Layer 6 of a small transformer language model trained on English Wikipedia (10 layers, counted from 0, width 128).
A neuron adds its activation times its output weights to the MLP's output. To switch it off is to set its activation to zero at one token and run the rest of the model.

Output weights of the MLP neurons that the questions are about. A number n stands for (n - 500) times 0.00069.
n31: 453 554 462 558 542 564 458 726 630 456 525 296 673 633 283 797 567 315 540 462 657 380 557 445 400 715 424 556 424 584 504 536 495 594 199 453 489 505 641 578 518 599 496 544 633 292 891 541 605 601 631 390 581 579 523 562 702 354 852 567 443 519 360 685 498 439 471 454 194 621 509 234 87 257 494 393 337 423 580 695 351 429 742 427 769 480 414 650 440 705 421 496 400 496 334 380 607 454 559 424 470 636 621 491 329 554 332 453 739 475 468 255 380 391 413 470 634 479 510 580 498 495 454 306 571 540 528 442
n58: 388 408 417 605 285 516 389 306 549 458 459 426 818 752 520 445 512 704 665 484 293 605 681 480 628 435 375 596 356 709 707 376 809 518 396 919 535 755 643 325 295 383 531 283 203 513 632 255 488 390 254 591 927 484 207 517 440 303 191 580 731 467 387 434 326 356 735 558 618 560 537 309 606 384 423 425 261 722 420 510 893 527 789 573 382 690 560 735 642 462 414 497 666 351 571 493 349 224 218 462 478 322 659 380 345 673 483 190 559 605 286 400 289 149 486 511 312 701 539 447 700 637 597 734 392 672 562 657
n141: 722 242 576 591 508 502 544 551 483 466 584 731 694 544 455 452 578 503 546 235 476 361 418 593 668 439 614 742 312 320 559 567 571 464 919 308 261 599 584 671 561 359 470 442 503 562 360 649 538 556 604 234 341 725 237 428 283 593 554 417 470 436 446 627 440 466 449 435 587 325 475 663 169 715 745 450 400 499 796 413 315 398 530 380 391 491 848 406 303 814 739 661 400 411 355 218 441 327 423 436 405 274 486 356 524 828 434 426 486 519 497 416 800 569 663 331 463 429 540 569 639 254 436 547 552 397 518 752
n606: 426 446 435 358 514 584 497 424 515 477 206 654 422 315 515 465 453 541 528 557 436 413 487 605 305 588 305 438 556 545 389 439 607 519 692 413 353 380 444 472 362 491 489 430 374 553 498 550 448 557 700 545 496 441 421 356 347 589 642 501 341 574 599 366 585 559 549 447 404 385 518 537 483 579 477 453 700 391 674 515 736 657 554 586 546 511 417 644 605 407 490 579 424 413 470 605 439 271 421 656 593 397 554 505 538 441 609 593 625 659 512 337 711 435 394 691 630 488 436 265 555 508 447 494 317 460 573 586
n626: 208 485 642 351 450 739 422 439 319 404 876 463 276 485 366 408 323 513 478 670 680 613 515 646 770 548 344 625 404 416 553 465 545 526 576 225 679 681 485 423 650 320 470 462 387 568 417 608 657 210 489 632 378 485 476 508 632 672 616 501 484 576 356 483 409 605 386 469 598 413 405 216 332 741 426 462 612 398 746 530 659 544 390 370 402 407 210 415 852 400 425 296 659 545 569 668 514 481 565 824 466 390 694 414 468 302 668 389 471 534 486 531 417 573 473 488 770 414 514 293 563 776 456 358 756 680 517 337
n729: 538 528 409 221 433 561 204 547 525 664 292 455 610 673 725 741 566 401 541 576 640 470 604 482 500 505 528 645 453 548 755 403 322 439 356 426 502 402 759 385 478 632 603 321 491 614 409 551 392 496 474 276 489 423 620 554 345 424 397 631 662 482 763 546 417 603 632 399 562 279 731 354 258 261 378 578 472 393 497 408 310 752 561 630 446 357 509 537 548 565 742 538 224 426 555 583 609 199 582 413 506 584 506 467 522 449 760 459 474 617 714 490 711 497 325 433 539 566 259 562 306 306 344 384 584 978 535 617
n768: 411 514 551 627 305 419 691 663 395 586 344 402 249 567 228 598 758 476 495 462 490 421 458 571 697 496 544 591 659 473 671 442 397 592 473 380 488 388 528 556 403 516 486 457 498 317 709 634 627 526 374 618 564 446 538 536 355 500 659 483 724 698 416 470 390 537 477 618 434 644 466 240 376 518 476 542 309 692 508 593 397 176 610 540 557 502 381 605 385 395 537 417 479 488 437 271 593 605 714 485 437 654 613 568 428 712 338 387 230 460 603 616 412 469 213 625 362 440 654 354 557 505 486 478 588 576 551 398
n781: 385 574 435 389 736 392 395 355 480 700 286 189 606 862 738 440 536 563 393 556 552 452 359 347 531 725 512 538 407 266 624 516 528 526 370 288 342 567 659 383 492 640 656 684 502 312 526 692 448 459 613 561 861 375 628 417 258 306 470 452 651 378 698 476 512 347 519 478 101 595 871 405 520 98 584 517 358 608 683 641 575 308 627 504 389 677 404 857 541 490 324 583 574 503 518 479 600 347 482 70 353 498 445 593 393 334 612 625 414 536 557 637 285 405 312 371 634 542 495 517 606 718 564 371 738 445 705 525

Each question names a token from some text and the token that comes next. It shows the activations a of the neurons there, in the order above. A number n stands for (n - 500) times 0.011.

Then comes g, the gradient of the next token's log-probability with respect to the MLP's output, scaled to length 1. A neuron's effect is roughly proportional to its activation times (output weights . g). A number n stands for (n - 500) times 0.00076.

" W", then "V"
a: 500 500 650 500 542 500 500 500
g: 699 499 579 462 519 430 459 637 390 523 545 690 384 553 368 648 493 420 324 393 565 544 494 587 374 368 530 359 560 297 470 345 576 612 655 626 549 792 517 543 380 470 518 505 541 499 601 483 478 658 287 396 470 590 493 582 541 676 619 487 486 422 516 426 500 268 498 619 548 479 629 759 560 640 463 483 318 492 482 523 640 461 361 272 668 686 562 626 388 551 398 661 385 549 549 324 419 421 382 590 523 310 402 409 382 517 296 610 427 228 753 541 426 373 367 478 527 554 629 524 657 470 519 358 324 359 619 765
Switching off which neuron hurts the next token most? n141

"t", then "man"
a: 500 500 500 537 500 500 500 724
g: 453 458 320 658 534 720 735 738 457 717 475 395 507 278 431 626 538 552 659 367 359 499 683 490 544 536 542 463 460 665 522 536 444 359 461 651 533 582 504 474 426 384 493 485 683 752 430 494 541 479 378 475 406 389 278 290 339 427 372 452 556 702 571 537 403 571 502 472 304 525 672 605 443 307 425 671 358 462 475 625 461 411 524 542 458 587 419 280 479 543 457 447 565 550 586 566 336 588 397 641 319 388 454 388 447 493 629 267 517 565 545 434 525 333 549 589 533 667 454 704 315 691 535 644 609 366 369 748
Which neuron, switched off, raises the next token's probability most? n781

":", then " R"
a: 500 500 500 501 500 500 500 542
g: 578 376 608 510 462 560 345 352 510 540 506 402 685 485 570 560 188 539 516 490 549 501 469 670 555 397 823 535 360 615 402 317 493 588 512 344 440 570 738 467 482 674 629 610 382 467 407 542 500 376 651 519 453 429 425 454 538 503 354 449 363 604 696 470 412 488 517 508 675 508 557 609 445 443 447 485 403 596 784 615 460 583 389 241 365 516 634 542 384 504 319 533 624 434 466 379 430 354 444 385 533 772 514 671 291 570 542 274 685 619 468 599 279 440 490 502 445 420 703 641 562 582 623 363 306 378 653 487
Switching off which neuron hurts the next token most? n781

"er", then ","
a: 704 500 500 500 500 500 506 500
g: 427 414 355 575 406 482 340 487 620 485 587 543 532 372 499 541 514 407 578 845 376 387 554 488 542 671 585 696 359 466 400 547 438 591 282 312 457 562 619 391 515 428 651 478 661 321 364 345 706 437 460 579 675 516 420 429 489 306 559 463 356 607 555 299 441 346 461 551 476 271 632 260 561 760 549 366 321 546 533 567 544 288 577 539 542 480 521 618 562 577 559 448 366 558 652 639 486 510 555 372 635 378 783 524 667 370 494 485 531 475 513 455 533 629 414 552 513 671 348 469 602 317 627 299 603 635 668 429
Switching off which neuron hurts the next token most? n31

" of", then " DC"
a: 500 500 500 500 903 500 500 500
g: 296 341 493 565 513 655 531 442 616 710 468 590 750 541 394 521 327 459 408 513 646 483 566 545 555 434 301 291 513 507 430 382 637 496 599 712 522 569 528 514 303 298 585 436 159 591 391 366 643 366 446 448 417 543 627 689 564 491 571 466 720 611 527 455 564 395 584 538 623 548 554 418 627 473 443 402 355 564 402 479 531 552 373 508 662 447 577 593 572 746 396 646 659 537 315 684 541 461 175 507 498 593 392 426 340 420 646 488 458 385 531 362 507 657 241 446 464 635 453 450 559 740 478 511 577 420 395 401
Switching off which neuron hurts the next token most? n626

"rem", then "e"
a: 500 500 500 502 500 500 703 500
g: 629 277 268 477 662 326 542 465 312 631 628 420 592 536 456 633 547 565 608 441 546 576 358 440 456 510 516 604 416 394 292 395 421 453 435 594 657 500 461 556 697 474 543 603 299 372 329 571 599 591 618 252 418 494 425 600 571 539 602 369 721 384 604 343 577 688 577 559 401 536 690 391 602 563 485 495 600 511 543 678 235 515 463 450 473 366 440 445 457 448 499 369 566 591 560 290 307 427 503 590 368 586 558 552 340 667 436 401 454 437 522 277 675 543 573 750 534 462 389 604 684 351 741 474 571 696 341 505
Switching off which neuron hurts the next token most? n768

" (", then "2"
a: 500 500 500 500 547 500 500 500
g: 498 517 562 466 505 576 395 397 510 437 421 260 666 480 550 353 632 473 685 574 705 503 632 614 627 478 415 569 455 496 373 473 686 369 588 416 669 497 531 456 478 311 560 383 396 511 562 656 457 390 398 625 522 463 692 537 543 411 314 380 335 413 325 371 528 415 676 519 417 494 541 357 576 540 517 607 437 291 629 304 750 376 562 306 605 399 224 682 468 354 695 515 636 664 662 288 569 398 449 586 516 367 586 435 542 531 608 504 449 572 409 763 598 506 627 487 354 420 701 339 714 325 415 531 529 614 492 487
Switching off which neuron hurts the next token most? n626

" effect", then "."
a: 562 500 500 500 500 500 772 500
g: 416 497 662 474 628 528 420 441 547 478 391 255 605 689 473 757 645 515 381 508 577 497 472 246 449 414 491 383 322 555 566 521 417 747 526 540 553 508 565 363 412 494 683 295 559 304 559 360 398 539 582 322 541 424 406 522 536 527 536 704 460 339 638 481 300 432 372 521 713 427 491 409 422 641 541 729 354 443 459 456 546 678 603 439 607 653 684 655 580 713 631 345 692 665 376 463 412 526 588 399 344 598 511 603 361 544 400 485 438 348 565 438 523 401 264 350 368 429 411 563 487 456 382 606 668 584 697 570
Switching off which neuron hurts the next token most? n768